Layer 10 of a small transformer language model trained on English Wikipedia (15 layers, counted from 0, width 64).
In attention head 0, each number of a token's query is one row of weights dot the token's vector x. The head spreads its attention over the tokens so far by the softmax of query dot key.

Query weights of the head. A number n stands for n times 0.0049.
q0: 28 -9 8 -8 2 -25 -22 3 -6 12 3 1 5 -12 -6 8 -2 -6 -5 -29 -7 10 6 14 6 1 14 -6 11 9 14 -9 6 -23 3 11 -2 -8 -7 2 -3 1 9 -1 7 12 0 15 9 -21 2 6 25 1 35 -22 12 9 -14 26 -4 12 0 -12
q1: 14 -7 28 6 -10 -10 -23 -18 6 -14 -12 -10 10 7 -16 9 -15 0 19 6 -24 13 -13 56 -4 8 -6 -43 -20 13 -12 19 -5 -2 10 19 -5 -10 1 20 -1 11 4 8 24 -4 -7 18 0 13 29 14 -2 8 22 -7 6 13 6 19 -8 -6 28 -20
q2: -2 -7 19 -20 -9 0 -10 3 26 25 -6 -11 4 21 26 -1 -23 2 -24 -7 -13 1 -13 -16 4 -9 14 5 28 -18 6 -3 11 6 -15 -3 24 -3 -6 3 10 -24 -12 6 -9 10 -12 40 -10 -22 22 -11 -1 -33 8 21 9 21 -6 0 -14 12 -4 7
q3: 6 -41 5 17 -23 -15 -18 6 19 -15 -10 15 10 13 2 34 -37 34 37 57 -14 17 -44 21 -15 12 20 -39 -27 62 -26 6 -7 21 2 -22 20 -21 19 -6 -13 25 -5 34 43 14 -19 -17 -41 1 59 -4 -53 6 21 -7 5 3 20 -30 29 -50 24 -28
q4: -25 23 -17 -67 36 61 28 -9 -36 19 18 17 -56 -37 4 -37 49 -45 -36 -63 53 -36 75 -29 39 -28 -37 44 11 -82 26 -7 24 -41 -8 2 -3 15 -42 2 -14 -21 33 -55 -56 -11 3 -29 20 -4 -94 13 70 -49 -1 21 9 -2 -24 28 -38 28 -35 41
q5: 10 -23 22 32 -7 10 -11 -19 0 -16 -47 16 -14 22 27 14 -14 -19 18 15 40 3 17 25 -4 47 18 26 -14 -39 -23 -3 -13 -53 -46 -19 24 -22 30 -10 9 10 33 29 -1 -8 -21 22 -32 -30 7 -33 -17 -14 -13 -1 -7 27 -38 15 72 -2 15 -3
q6: 8 -29 1 1 -32 -64 -13 -30 -9 0 -9 27 6 -30 19 -3 -25 10 -39 23 29 2 5 23 10 -23 9 7 18 72 -19 25 -35 -17 -8 -2 -16 42 -25 14 -36 -17 12 -27 -11 6 33 21 22 -6 -22 -32 15 -4 4 -46 -32 7 -53 2 24 50 26 -31
q7: 22 -16 8 -43 -63 -20 6 22 2 7 19 -9 30 39 -7 8 -14 -17 -11 8 -14 24 -24 28 -44 -48 -10 -12 8 2 21 49 -19 43 -22 -27 11 5 -37 24 -8 13 50 -12 6 4 1 -6 13 25 9 -7 17 -38 5 4 19 -16 16 -13 -5 -17 37 -11
q8: -8 -41 7 -8 8 -37 -26 -1 5 38 -14 -41 3 6 41 15 -28 15 21 -10 -17 10 15 -31 -4 0 -1 -9 3 28 -4 -18 7 31 15 55 23 -32 0 -8 19 -31 -37 23 12 0 -17 -10 -24 -10 47 -14 -2 7 -7 -26 -20 -15 -17 16 39 3 20 24
q9: 12 37 12 -33 33 -4 1 -5 30 -15 13 9 13 23 -9 -4 7 -49 -11 -13 0 9 5 -30 -7 3 14 -22 1 22 25 -12 -30 -15 -2 -59 -30 23 27 9 -2 18 -22 45 14 -1 -35 36 2 45 -10 24 34 18 -41 4 -23 -53 13 32 11 -38 -24 27
q10: 19 32 -8 2 -7 10 -20 -17 -26 -15 4 21 -59 -2 -7 -15 10 6 10 -6 -18 -61 -17 8 24 16 -19 -21 -13 3 -36 6 -14 37 23 9 31 10 6 51 34 23 8 30 4 14 -17 44 33 -13 -21 4 -30 0 -15 3 10 26 -23 1 -19 -9 -13 -33
q11: -5 -11 19 24 16 -36 -29 -17 0 24 -36 -48 9 26 -4 26 -8 17 -15 13 -24 29 59 24 3 39 0 -14 -22 -3 -19 27 -15 30 21 -12 28 -38 -20 -8 45 -49 0 54 12 -15 20 22 -21 7 27 -21 22 30 -4 -10 9 -25 6 -20 7 -31 19 36
q12: 14 9 -25 -18 -27 7 13 -5 0 -4 -29 18 14 8 -15 -14 -25 -41 19 0 16 -5 -6 -29 -2 0 -30 -16 2 -8 10 4 -5 -17 -17 2 -16 -16 23 36 -17 27 51 -4 15 -16 18 12 8 15 32 -14 5 26 10 -26 7 -23 4 13 43 2 6 -23
q13: 38 -2 13 -1 -15 26 1 -30 40 -60 -7 5 32 18 29 24 -40 -11 -5 26 17 -10 11 -21 1 -2 28 24 4 27 -13 -19 16 0 -46 -1 40 -18 29 37 -7 9 -13 15 -40 40 -22 -21 -1 -23 4 5 11 20 6 -5 14 9 10 -4 15 -14 -43 19
q14: -32 5 -10 -6 11 13 10 0 -39 2 -35 -26 -23 26 -8 47 -11 -37 -11 14 12 0 -25 10 -22 -41 27 -7 20 38 -5 -35 30 -1 -20 -5 -30 36 -15 14 -22 -18 9 -10 4 43 -37 -15 14 -17 -17 -6 -5 18 -33 -19 19 22 -34 11 24 -30 -17 20
q15: 15 21 -6 -13 -32 -23 -46 -9 26 28 8 32 31 20 -29 0 14 -15 26 -35 11 12 1 8 -11 -1 -4 5 -22 40 2 -13 -23 9 13 -12 15 -19 -24 2 -7 52 11 0 15 -21 -11 10 -12 -1 15 28 -52 -16 -7 -21 -18 -6 -11 -31 26 11 16 -6
q16: 38 -7 28 57 -28 -29 -22 -1 16 -19 -15 -11 36 30 -20 25 -29 23 59 74 -53 40 -62 -2 -47 -7 19 -46 -25 43 11 -7 -4 -5 -6 -17 -61 -32 46 -10 -36 19 3 48 62 -18 -6 2 -23 16 85 -39 -56 19 25 25 16 4 1 -28 4 -41 20 -54
q17: 30 -20 19 48 -44 8 -23 0 27 -9 -12 0 32 23 -16 21 -48 21 43 50 -15 31 -46 -3 -18 -1 17 -8 -20 44 2 0 0 21 -20 -14 -15 -22 29 21 -20 14 -12 48 35 -8 -18 -6 -45 6 54 -25 -32 -3 12 15 22 -14 30 -21 19 -28 6 -36
q18: 33 -30 27 34 -24 -9 -5 0 1 -28 -19 -2 10 -8 -8 21 -14 24 18 51 -26 28 -62 2 -22 2 19 -10 -35 52 -2 3 0 2 -2 -9 -17 -12 32 8 -9 40 -5 46 27 13 -10 -18 -29 16 33 -19 -41 9 12 -9 11 -5 8 -8 6 -36 -5 -38
q19: 4 -9 -10 11 -33 -21 -3 13 11 26 12 14 2 22 11 5 0 13 -8 -18 23 -13 37 20 -20 -8 -12 7 43 -19 -9 0 -5 -5 -7 1 -19 -28 -6 -46 10 -8 -2 -2 3 18 -5 -9 15 -7 4 -6 3 3 -7 -39 3 0 -3 -16 8 19 24 -19
q20: -3 -13 6 12 -8 -12 6 6 8 -6 -11 19 11 5 8 18 -23 14 10 12 -19 -11 -8 -7 -10 14 22 -12 -4 13 -18 0 -5 -1 -18 -10 -4 -24 -10 -2 28 12 -7 22 19 18 -6 4 -1 1 -2 10 -6 9 -24 -13 11 6 -6 -6 16 -3 17 -26
q21: 25 1 18 7 2 -10 3 22 35 10 2 15 -22 -32 -31 20 11 10 -5 -35 11 -39 28 -39 13 -36 30 11 -45 -6 4 -41 -19 -7 -64 -15 -16 -31 0 3 26 -12 -19 0 -31 2 28 -9 -17 -5 -24 -22 24 -17 -50 -21 -26 22 -28 -10 -11 13 -10 -14
q22: -12 -20 -39 -3 46 -25 41 38 9 60 10 -1 -7 2 28 -30 -35 19 19 -19 -16 -7 -10 -17 -12 -13 23 27 36 -7 23 -34 33 -23 30 -44 -19 19 -16 -26 39 -1 -8 16 12 11 -25 -69 -12 -6 -36 47 17 -13 -29 -1 -33 -56 -4 -30 2 -39 -38 22
q23: 24 7 3 -30 34 75 -1 -52 -30 -55 -12 50 -39 12 7 15 -15 12 18 35 22 15 -32 7 26 41 -24 29 -12 16 16 26 -5 -16 26 -5 51 -14 7 -3 27 -9 -4 -25 39 0 22 -4 -18 35 -25 11 -25 44 9 10 -4 16 -14 -13 -21 -16 -12 5
q24: 15 -13 -17 12 -23 -28 43 17 52 9 13 -9 -27 -10 14 19 4 -11 -11 3 32 3 -17 29 53 -36 -10 12 35 30 37 35 -18 -19 -6 -55 -8 26 6 16 11 16 -8 1 -2 -23 -1 -21 -7 13 -53 6 -16 -27 -7 -2 1 -9 -3 -11 30 -31 -8 16
q25: 8 -25 -25 -35 -11 -28 -14 2 -15 14 -11 -10 20 -4 19 1 3 -18 24 4 -45 1 -24 35 11 -14 -16 20 -11 44 -37 47 9 38 17 21 24 22 -30 9 18 4 -3 -29 22 40 -7 -34 26 40 21 24 -19 10 -8 -25 15 -17 10 0 25 5 32 27
q26: 10 14 -9 -43 -13 -19 -18 -36 24 22 32 10 -22 -3 35 -42 -15 -22 -3 -18 -24 -57 -6 -35 32 -3 24 -42 16 -6 9 -7 -35 -10 26 -28 30 21 30 23 -28 2 -31 -12 -21 30 -10 54 20 -33 20 -19 11 -1 41 27 7 -34 -7 18 -10 43 -4 2
q27: -13 16 -3 4 12 -15 5 -18 -57 -23 12 -15 33 -1 -20 -20 11 2 -5 44 2 -2 27 -20 16 22 -1 -18 1 -18 -9 12 -21 -34 13 11 -50 22 10 -58 -12 -18 18 -5 31 -28 45 2 -13 -10 -36 6 3 5 36 26 7 -9 -7 -5 -36 1 2 -3
q28: 9 17 13 21 -25 -13 2 -1 20 -19 -15 -19 5 44 7 10 54 -20 14 1 -5 11 -39 26 -6 -3 23 4 6 -16 -8 -2 -5 -22 9 -8 20 -3 -2 -10 14 -27 -23 0 -11 -25 -4 12 -6 -17 -1 5 2 -12 13 14 19 -6 -6 -13 4 -10 10 5
q29: -18 0 -17 -25 -35 -12 3 -9 -3 10 16 3 23 -31 -8 25 1 -12 30 4 2 -5 17 28 -1 21 16 14 21 -5 19 -30 8 -12 -16 10 -38 40 22 -12 4 15 31 -19 1 11 -21 -23 3 -37 -15 -29 -2 -11 10 -38 38 -21 -4 -28 37 27 36 -23
q30: 15 -10 -2 -10 3 29 4 -49 4 -11 -13 -66 8 -23 30 4 -15 -24 -3 17 55 8 12 17 -13 36 -4 -18 12 -17 4 -4 13 4 14 17 -19 14 13 -36 1 -18 2 -17 38 -27 -5 22 -16 -18 14 0 -42 36 39 3 3 -5 -15 -14 14 18 2 36
q31: 8 16 -20 -4 -36 7 14 2 -34 -26 -36 1 -10 28 30 2 2 -24 0 47 -4 4 3 13 18 10 -19 -8 -37 -8 27 34 21 -22 -1 -8 -44 11 -25 -4 -9 -4 9 -5 4 4 14 30 -4 -3 21 -3 21 -20 -24 2 -39 5 17 -22 48 -19 -23 39

Each question shows a short text with each token's key, already scaled and adjusted for position as the last token sees it. A number n stands for n times 0.016.

Then comes the last token's vector x. A number n stands for n times 0.054.

0 "21": 28 -19 -13 3 11 26 15 -2 2 2 -6 3 21 20 -4 21 -2 13 -15 23 -34 18 1 -10 12 -16 -8 -11 25 13 -4 15
1 "),": 3 -8 -23 -10 12 4 13 3 -2 1 -15 6 -15 -17 -9 -7 -2 3 12 4 -34 -6 4 -24 -1 -7 -5 15 10 2 -5 10
2 " and": -3 -4 -14 -10 15 -4 18 10 -5 -8 -12 13 -5 -6 -16 2 6 -7 5 1 -32 -17 -7 -17 -11 6 3 16 13 -1 -7 8
3 " The": 1 -18 -22 -12 12 -17 -3 11 12 1 2 -5 -6 -11 10 -12 17 5 -5 0 -51 -7 -7 11 -27 -1 -2 16 -10 -3 -3 1
4 " La": -26 -35 -24 -18 13 -7 3 -11 16 -25 11 15 -18 -12 -8 3 7 -2 -9 24 -60 7 -16 2 -17 -4 -4 -8 0 13 -14 -3
5 "w": -14 -14 -33 -16 7 0 -11 -23 9 -12 8 20 -2 14 -4 6 -46 -18 -4 23 -64 15 -18 -16 -26 3 -24 7 6 7 -1 0
6 " Ca": 8 -23 -18 -19 17 -5 -1 5 -2 -23 17 -4 0 -6 7 -10 -35 -27 -26 24 -53 5 -11 2 -19 -14 3 -1 -19 11 -5 -18
x: 15 1 22 -54 10 10 -5 10 -5 -21 -3 12 -17 -11 -42 -10 15 12 11 15 2 64 -41 -12 -15 -22 -28 -44 -1 16 5 2 47 23 7 -7 -29 -1 -3 5 12 -68 10 -13 -8 -16 -8 38 11 18 2 1 -9 3 16 14 2 17 -20 2 -42 8 -11 -2
To which token does the last token give the most attention? 3 " The"

0 "com": 17 9 -36 -8 6 -19 7 8 -10 -9 17 -13 13 5 -20 -7 -16 30 4 21 -60 -9 -17 14 -4 -1 27 -2 -11 -16 3 6
1 "p": 36 -24 -45 -9 3 -26 -13 7 14 -5 8 9 6 6 -15 3 16 33 -2 25 -86 0 -4 7 2 9 9 -10 -7 11 9 11
2 "l": 3 -29 -13 -7 9 11 -11 -9 0 1 15 16 17 -2 -22 -4 41 8 -3 21 -52 9 9 0 4 4 26 -12 10 10 -3 -15
3 "ish": -26 -12 -8 -11 13 6 9 0 9 3 -5 6 -6 15 2 2 8 -2 -6 18 -38 -7 -1 -23 -11 -12 -9 -1 12 15 -23 -11
4 "ment": -16 -1 -13 -8 13 4 18 -8 8 -4 5 3 8 21 21 -15 -13 -11 5 9 -31 -4 0 -26 -6 1 -7 5 -4 18 -4 -4
5 "s": -11 -17 -21 -9 19 10 20 -1 -8 3 -5 20 -2 22 11 -16 -30 -11 -3 5 -42 14 -16 -24 12 5 -2 0 -1 19 -6 3
6 " ": 30 -17 6 -7 7 8 -1 7 1 8 -3 8 -2 24 -3 -2 -36 -15 -19 23 -49 22 -11 -27 8 -23 -12 -1 -1 12 7 -6
x: -23 -1 -8 -64 -11 -41 8 10 -5 18 16 -29 8 7 -15 -14 12 7 0 -3 -13 82 -15 -1 -9 -45 -9 19 10 23 7 9 68 35 -26 -8 -10 -2 -23 5 12 22 -1 0 5 -6 1 -15 1 9 5 1 38 6 -9 -11 5 -3 46 -5 -11 -3 -6 38
To which token does the last token give the most attention? 1 "p"

0 "s": 30 -7 -19 -7 10 10 21 -3 1 -4 2 26 -3 13 -2 -8 -20 23 5 13 -51 14 -14 -18 14 9 -5 -6 -3 14 -2 7
1 ",": 0 -9 -11 -5 10 -1 23 9 -3 -15 -1 9 -8 -6 -2 -12 5 4 1 5 -30 -9 -10 -18 9 8 0 8 6 -11 -14 13
2 " the": 10 -11 -13 -9 12 -9 9 17 11 3 -7 -1 -7 -14 6 -1 7 5 0 -8 -49 -7 0 -8 -17 4 -9 12 -1 -2 -7 3
3 " more": -16 -35 -40 -19 7 -2 20 16 -2 2 -5 -2 -3 -15 15 3 38 2 -3 20 -75 -12 -4 2 -6 18 8 -5 15 9 1 -12
4 " re": -39 -29 -29 -20 6 -18 11 -2 6 -15 9 -3 7 -9 -14 -12 -7 -15 -23 17 -74 2 -2 -13 1 -6 9 -14 -19 15 5 0
5 "cent": -17 -22 -6 -12 13 -5 8 -2 16 -1 23 -1 17 13 0 5 -15 -5 -11 16 -40 2 -14 -2 -14 6 18 7 -4 -8 -17 -3
6 " ex": 10 -17 -26 -17 12 -18 -6 11 -16 9 -3 4 -15 -7 -6 -11 -35 -23 -26 8 -70 -22 -17 -6 17 -14 19 8 0 -5 8 16
x: -6 4 23 -27 -3 19 30 7 -39 26 14 -1 -4 11 -49 -21 0 -14 41 9 -25 41 10 -26 2 -21 42 9 -3 4 -33 27 5 -28 46 7 19 -11 -29 3 -9 11 33 -8 -12 -33 6 26 -10 11 -4 -9 35 14 5 47 22 -6 24 -5 -30 43 -7 -24
Which two tokens does the last token look at most, in order? 6 " ex", 2 " the"

0 "field": 33 -2 -24 -8 10 15 24 -11 9 1 -3 13 18 19 -8 14 -19 18 4 32 -53 23 -11 -17 -13 -31 -13 -6 7 10 -8 -7
1 " ": 48 -6 -10 2 -1 11 -5 0 7 12 -12 15 -6 21 -3 13 21 19 -16 29 -55 20 -3 -25 8 -25 -19 -10 -2 14 6 -9
2 "ter": -9 -37 -23 -9 7 -1 7 -5 28 4 1 16 -2 -2 9 -3 34 -3 -10 32 -67 -9 11 -15 8 11 -8 -18 -9 9 7 -8
3 "ra": -29 -30 -35 -12 14 8 19 -4 -22 -2 4 17 8 -3 -23 4 26 -6 2 21 -59 21 -12 -4 -7 -11 -10 1 -3 12 -8 7
4 "ce": -20 -1 -14 2 13 5 5 -25 5 -5 -2 1 10 3 -3 2 -22 -28 -6 28 -29 16 9 -19 -12 -17 2 6 -3 23 10 -11
5 " ": -12 -18 9 -3 6 17 0 0 6 10 -8 10 -4 19 -3 10 -44 -8 -21 27 -38 24 -5 -25 12 -27 -13 -4 -2 15 7 -5
6 "s": 30 -7 -21 -13 13 4 -2 -2 -9 21 -3 21 -6 8 0 6 -36 -27 -21 13 -58 6 -6 -5 22 9 -6 -4 3 15 -4 0
x: -7 4 -2 1 37 -8 1 -8 -43 60 -1 2 5 -11 -23 -16 0 45 -31 13 13 -11 -6 -36 -1 -10 -19 44 -13 -3 -32 18 -11 -15 -10 15 -1 3 -20 32 -1 -12 -10 -19 18 -54 -9 21 19 26 -8 -31 30 -37 -10 16 -29 -14 15 32 -8 -19 -10 -10
Which token does the last token look at most, and with what share of its attention? 6 "s", with about 40%

0 " G": 27 5 -28 -9 8 8 -6 7 0 3 0 6 -7 -5 -1 3 -15 19 7 16 -38 1 -12 -6 -7 -6 -12 11 12 22 5 4
1 "ir": 28 -15 -26 -12 8 12 11 -23 18 -27 -2 16 -1 15 2 -10 25 13 8 37 -48 10 -16 16 -24 -3 -21 -18 3 -7 19 -7
2 "l": 2 -21 -10 -2 6 15 -19 -26 12 -7 5 24 0 4 -3 0 39 3 -7 21 -29 24 10 1 -4 -9 -13 -3 6 3 7 -2
3 "f": -42 -24 -17 1 14 25 -15 -13 14 -3 -7 26 8 1 -13 -8 20 -11 -10 40 -33 17 -2 -9 3 -1 -27 -3 -13 11 3 0
4 "ri": -36 -22 -27 -4 11 -3 6 -1 -13 -11 -2 11 13 14 -26 14 -14 0 -5 25 -46 9 -4 3 12 -4 -10 13 -27 10 8 -7
5 "end": -6 -8 -23 -10 10 1 5 2 4 6 11 10 16 14 -8 -9 -26 -5 -7 24 -27 4 -9 -6 -12 -7 -5 16 -22 -1 -1 11
6 " I": 19 -4 -14 -16 19 14 -3 -4 15 -9 -14 1 1 0 7 2 -26 -21 -16 29 -41 10 -19 -3 -28 -23 -4 -1 7 11 -6 0
x: 1 -1 16 -21 13 17 19 14 -14 -22 -7 -9 0 9 -5 -8 19 -27 21 26 -6 7 -27 -9 4 -17 -17 29 0 2 28 -29 30 18 3 -37 3 27 -21 16 -4 -75 24 39 32 28 -34 17 20 -4 -6 -12 -11 6 -4 3 0 26 25 -12 -22 5 -42 49
To which token does the last token give the most attention? 2 "l"

0 "d": 37 -9 -19 2 9 4 0 -6 -3 -7 7 17 9 3 -11 1 -9 19 4 27 -27 22 -4 -17 -2 -2 -17 2 -1 11 3 3
1 " in": 23 -12 -30 -16 2 -7 11 5 -15 -3 5 5 -3 -5 -11 -4 9 9 4 8 -64 3 -36 -8 -3 -11 9 6 9 -3 7 13
2 " For": 14 -14 -27 -18 8 -6 28 6 11 -15 2 9 -1 -5 -4 -1 29 23 -7 15 -57 -2 -22 5 -2 1 -6 -2 -1 8 0 -17
3 "be": -30 -27 -46 -10 9 -9 19 -1 10 -23 -2 16 2 6 16 -1 16 -9 -4 34 -64 17 -8 -4 -6 -2 -23 6 -5 15 15 -9
4 "s": -37 -22 -21 -4 10 7 19 -8 -9 5 4 29 -4 24 5 -9 -7 -6 -5 10 -36 24 -22 -8 13 -4 1 -1 -1 7 -5 9
5 " Ko": -24 -26 -24 -17 18 4 3 6 0 -21 5 10 -6 -13 1 11 -34 -19 -24 26 -53 10 -24 6 -10 -13 -13 -1 4 8 -11 -9
6 "re": 21 -7 -24 -11 11 -6 3 -7 -9 -6 13 11 -6 21 13 -15 -32 -23 -18 15 -43 15 -7 -16 -6 -14 -16 -6 7 5 2 -1
x: 2 9 -53 22 -19 -6 -24 15 7 1 1 12 5 24 -39 -62 19 23 -20 -13 5 11 21 9 19 -38 -27 15 8 2 12 16 -6 -12 14 -23 -23 1 -57 -23 6 -41 -2 8 -15 -45 -1 -26 20 -10 -5 8 -10 15 -3 6 39 3 41 -10 -10 22 -10 -41
To which token does the last token give the most attention? 5 " Ko"

0 "ved": 29 -4 -33 -12 2 -4 8 9 -5 -1 18 21 15 11 -8 -4 -23 25 4 31 -56 4 -27 -6 -3 -3 3 9 5 8 -7 -3
1 " some": 39 -16 -36 -11 7 -7 9 6 4 11 -7 2 3 -10 8 1 -5 28 6 26 -66 8 -2 -9 -11 -11 10 1 11 4 -8 -17
2 "th": -12 -28 -25 -11 10 13 -2 -4 -6 8 1 16 -2 -25 -7 -3 39 -15 9 22 -45 6 -18 -9 -6 6 -11 13 21 9 -6 -13
3 "ing": -23 -27 -19 -13 10 6 16 3 6 -6 7 19 12 5 -12 4 34 3 -4 22 -42 12 -1 -26 -10 11 8 -1 -7 10 -14 -18
4 " of": -21 -14 -11 -9 9 2 22 28 -6 -9 0 12 2 2 -10 4 0 1 -11 3 -44 -21 -19 -1 10 12 -2 1 7 -12 -9 -7
5 " a": -15 -9 -22 -9 12 -5 31 20 -12 -3 0 2 6 -5 -12 -11 -27 -16 -13 16 -58 -5 -10 -4 -16 -13 10 -2 -5 6 -7 -6
6 " po": 6 -10 -6 -12 14 -17 -3 2 -8 -17 5 -4 -5 -17 3 -13 -16 -22 -10 11 -29 15 8 -15 1 -11 6 17 -13 -9 3 -4
x: 9 -18 7 -48 13 -30 13 -10 3 -39 6 37 -4 -29 -17 25 0 -25 4 -11 -7 46 22 -23 -15 -27 7 -27 6 36 -22 -3 18 35 6 0 -9 25 -26 -5 -37 -19 -7 -28 12 -53 -34 10 8 -3 34 40 25 -18 -31 1 5 21 3 -7 -22 -3 -29 -13
Which two tokens does the last token look at most, in order? 1 " some", 5 " a"

0 "ition": 18 -13 -13 -2 12 0 11 -12 21 7 5 8 3 24 6 -4 -6 8 -3 18 -38 -3 1 -10 -6 -10 7 6 -12 5 4 1
1 " of": 12 -2 -11 -7 8 -6 20 19 -1 -3 0 12 -6 14 -6 5 8 5 -1 -1 -45 -21 -25 3 3 6 -3 12 2 -11 -9 -4
2 " Be": 13 -24 -41 -15 9 -10 15 21 10 -21 -1 10 5 -2 6 -2 31 16 -7 31 -59 -1 6 1 -8 8 -8 -2 -22 10 10 -14
3 "at": -28 -30 -22 -18 13 19 -2 -8 9 -10 18 26 9 7 -16 -1 39 6 -7 25 -48 25 -2 -11 -16 2 -17 -9 -3 -9 -9 -1
4 "on": -29 -32 -24 -12 17 2 17 -6 5 -5 7 4 8 23 6 -2 -8 0 -12 30 -47 28 0 -6 0 -7 -3 -9 -8 1 3 9
5 " that": -15 -15 -7 -13 13 0 22 9 1 -6 -6 0 6 6 -1 -8 -12 -7 -9 8 -39 -1 -11 -10 -1 13 12 9 2 -21 -1 0
6 " ": 25 -22 3 -8 4 6 0 5 4 -5 7 6 0 16 -5 -9 -40 -20 -22 30 -43 23 -8 -32 3 -8 3 -8 -6 12 4 -3
x: -27 2 -8 -57 -13 -35 6 0 -14 5 9 -19 15 10 -15 -15 2 8 2 -10 -33 78 -15 -17 -3 -51 -23 1 7 20 -4 18 61 19 -40 2 11 7 -36 16 17 18 17 13 6 -8 11 -6 -3 0 20 24 27 -13 -7 -1 10 9 26 -16 0 1 17 52
To which token does the last token give the most attention? 1 " of"

0 " were": 16 -1 -37 -7 4 -2 28 20 2 -1 -8 17 1 -6 -3 7 -18 20 1 10 -64 -8 -10 -2 -6 5 22 7 7 2 25 -1
1 " Me": 32 -20 -43 -22 12 -1 15 3 4 -15 1 -2 -3 -6 7 6 -1 34 -4 24 -60 14 -24 5 -16 -18 9 4 7 0 -4 -3
2 "x": 6 -28 -39 -3 7 14 18 12 -9 -10 11 9 1 6 -4 -9 40 14 -12 42 -58 3 -13 16 7 10 2 -9 12 -8 20 18
3 "ic": -35 -27 -28 -19 7 10 24 -14 9 -18 15 20 -3 -2 24 -16 11 -16 -5 16 -57 3 -22 -5 -5 0 -18 2 29 2 -3 11
4 "an": -26 -11 -22 -11 16 19 23 -4 -4 0 13 16 3 6 10 -18 -27 -21 -8 27 -44 8 -18 -10 -11 -7 -24 8 8 2 -2 7
5 ".": -8 -10 -10 0 14 -6 -10 17 -12 -4 -6 4 0 -2 -5 -13 -9 -10 -18 6 -31 9 -3 -9 -1 -9 -1 5 12 -6 8 20
6 "\n": 4 -10 -12 -4 17 -12 8 21 -15 0 -5 0 4 -5 -20 6 -10 -12 -16 -13 -53 -4 1 -8 5 -13 0 7 11 -2 6 0
x: -21 -14 -12 30 -13 14 -3 -19 -30 10 37 -6 53 -5 34 -21 -27 -48 -8 1 -22 -2 -22 27 1 -13 44 -39 -5 16 -23 31 11 13 24 -3 5 -4 11 1 -1 12 30 -29 -14 21 -9 28 23 -31 -34 -24 41 -8 15 26 -28 11 32 24 -35 -1 -15 16
To which token does the last token give the most attention? 0 " were"

0 "em": 23 -7 -18 -3 12 -3 0 -6 0 -3 0 5 -4 8 -16 -12 -7 17 11 20 -42 -4 5 -15 -1 -3 2 10 -6 16 10 -11
1 "ic": 21 -12 -16 -17 7 -4 20 2 7 -8 14 14 -5 3 12 -12 12 10 6 2 -49 -12 -12 -19 2 -5 -5 3 9 4 -10 -10
2 "s": 10 -19 -25 -9 13 6 22 8 -12 8 -6 25 3 19 -2 -3 33 13 7 11 -52 6 -16 -10 17 2 -1 1 1 13 -3 4
3 " and": -15 -5 -20 -11 15 -9 24 13 -6 -11 -8 18 -6 1 -14 1 6 -9 -1 5 -48 -23 -12 -12 -8 7 -1 13 11 2 -7 -4
4 " ": -45 -26 -4 -3 4 9 10 7 1 -8 3 7 -5 20 -4 -4 -5 3 -21 26 -41 25 -15 -29 6 -16 -9 -4 -7 14 1 -4
5 "art": -22 -27 -28 -28 16 11 11 18 -1 -10 8 6 -1 3 9 2 -32 -23 -14 29 -64 -11 14 -8 -8 1 -10 -19 3 0 -9 -8
6 "s": 26 -12 -25 -10 17 7 13 -2 -11 5 -3 23 -7 19 -2 -2 -36 -25 -19 13 -51 15 -13 -6 17 10 -1 1 3 17 0 4
x: 5 3 -5 -3 27 -1 11 -15 -37 55 -16 -6 -2 -13 -20 -24 0 41 -18 -9 19 -7 -1 -38 -10 -25 0 40 1 6 -25 35 -17 -17 -21 -5 -3 17 -27 35 -11 -23 -32 -27 19 -50 21 5 18 5 -9 -33 47 -45 -13 9 -27 2 16 -10 -2 -2 -12 -5
Which token does the last token look at most, and with what share of its attention? 5 "art", with about 80%

0 "ign": 22 -12 -22 -15 5 -12 27 3 13 -3 12 15 9 8 7 -14 -14 23 11 23 -59 -3 6 -12 -2 -3 -5 8 -7 12 -8 -7
1 " that": 17 -7 -11 -11 7 -1 22 15 -3 -9 -3 -1 11 7 0 -9 -2 15 -5 13 -42 -5 -13 -8 3 15 12 7 3 -22 -2 -1
2 " re": 11 -27 -34 -19 1 -19 9 1 7 -11 9 -3 8 -7 -14 -17 34 19 -12 20 -71 2 -2 -20 0 -4 16 -12 -21 8 6 3
3 "duc": -24 -24 -24 -10 8 -10 -4 18 -15 16 11 6 26 20 -23 -3 21 21 -19 29 -50 0 -10 3 2 0 30 -4 -9 -31 -2 16
4 "ed": -32 -22 -18 -16 11 -8 8 12 -12 0 12 18 20 14 -5 -14 -10 -2 -5 19 -38 3 -14 -19 -8 11 19 5 2 2 -12 1
5 " the": -10 -9 -16 -10 14 -13 7 19 6 3 -2 -3 1 -12 3 -3 -9 -8 -7 -9 -53 -8 -13 -4 -15 5 -5 11 2 -4 -8 4
6 " ": 29 -16 -2 -9 3 1 -7 -2 3 -3 8 8 -7 9 -5 -8 -38 -23 -18 30 -51 18 -12 -20 0 -15 -10 -5 -5 12 -5 -9
x: -21 6 15 -61 -5 -22 0 -5 -10 -2 17 -4 -1 -9 -22 -16 20 27 -10 -5 -20 93 -4 -11 -20 -40 -19 13 5 7 2 -1 68 20 -17 9 11 -17 -23 14 5 9 5 11 7 -1 -5 -8 -8 23 9 16 28 -2 -7 -5 14 14 26 -10 -22 -10 16 55
To which token does the last token give the most attention? 5 " the"

0 " f": 32 -12 -24 -7 5 5 -17 5 10 6 -1 15 15 -10 -3 -8 -21 23 -4 31 -51 -3 -1 -18 3 -8 1 17 0 17 4 -6
1 "ig": 29 -13 -26 -9 11 13 3 6 7 -15 8 9 10 14 -11 -4 14 29 -13 18 -53 -14 19 3 8 13 -16 5 0 11 5 -12
2 "ure": 7 -15 -16 -8 13 12 1 -2 -2 0 -7 0 16 16 -3 -3 29 3 2 19 -35 6 7 -17 -8 -9 4 0 -4 19 5 -13
3 ";": -3 -3 -11 -9 10 -21 4 8 2 -12 -6 0 8 -1 4 -6 5 -3 0 -7 -31 -17 5 -20 -2 12 -8 -2 2 10 -11 5
4 " he": -24 -25 -23 -14 11 -2 18 19 3 -19 -12 0 4 -4 -1 -5 6 -4 -18 13 -41 6 4 -23 -13 -4 16 13 3 -3 5 -3
5 " was": -16 -18 -29 -10 15 -7 18 15 -2 1 -9 14 -5 -3 -2 -2 -23 -9 -21 3 -60 -5 -7 -11 -15 0 21 2 4 2 21 2
6 " con": 19 -9 -18 -21 6 -6 14 17 -1 -8 8 -8 7 -14 -10 2 -29 -29 -31 23 -73 -7 -9 -13 -4 -11 17 -11 -7 10 10 24
x: -8 4 -2 -16 32 -21 12 22 7 7 22 0 -6 -19 -1 -17 30 -39 20 42 -50 47 -36 -9 15 -29 1 -4 23 28 -38 -9 -1 1 -23 28 13 -24 0 13 -34 -15 40 7 -40 1 1 -7 12 21 4 50 17 -22 13 8 22 7 36 -2 -42 32 -4 2
Which token does the last token look at most, and with what share of its attention? 3 ";", with about 80%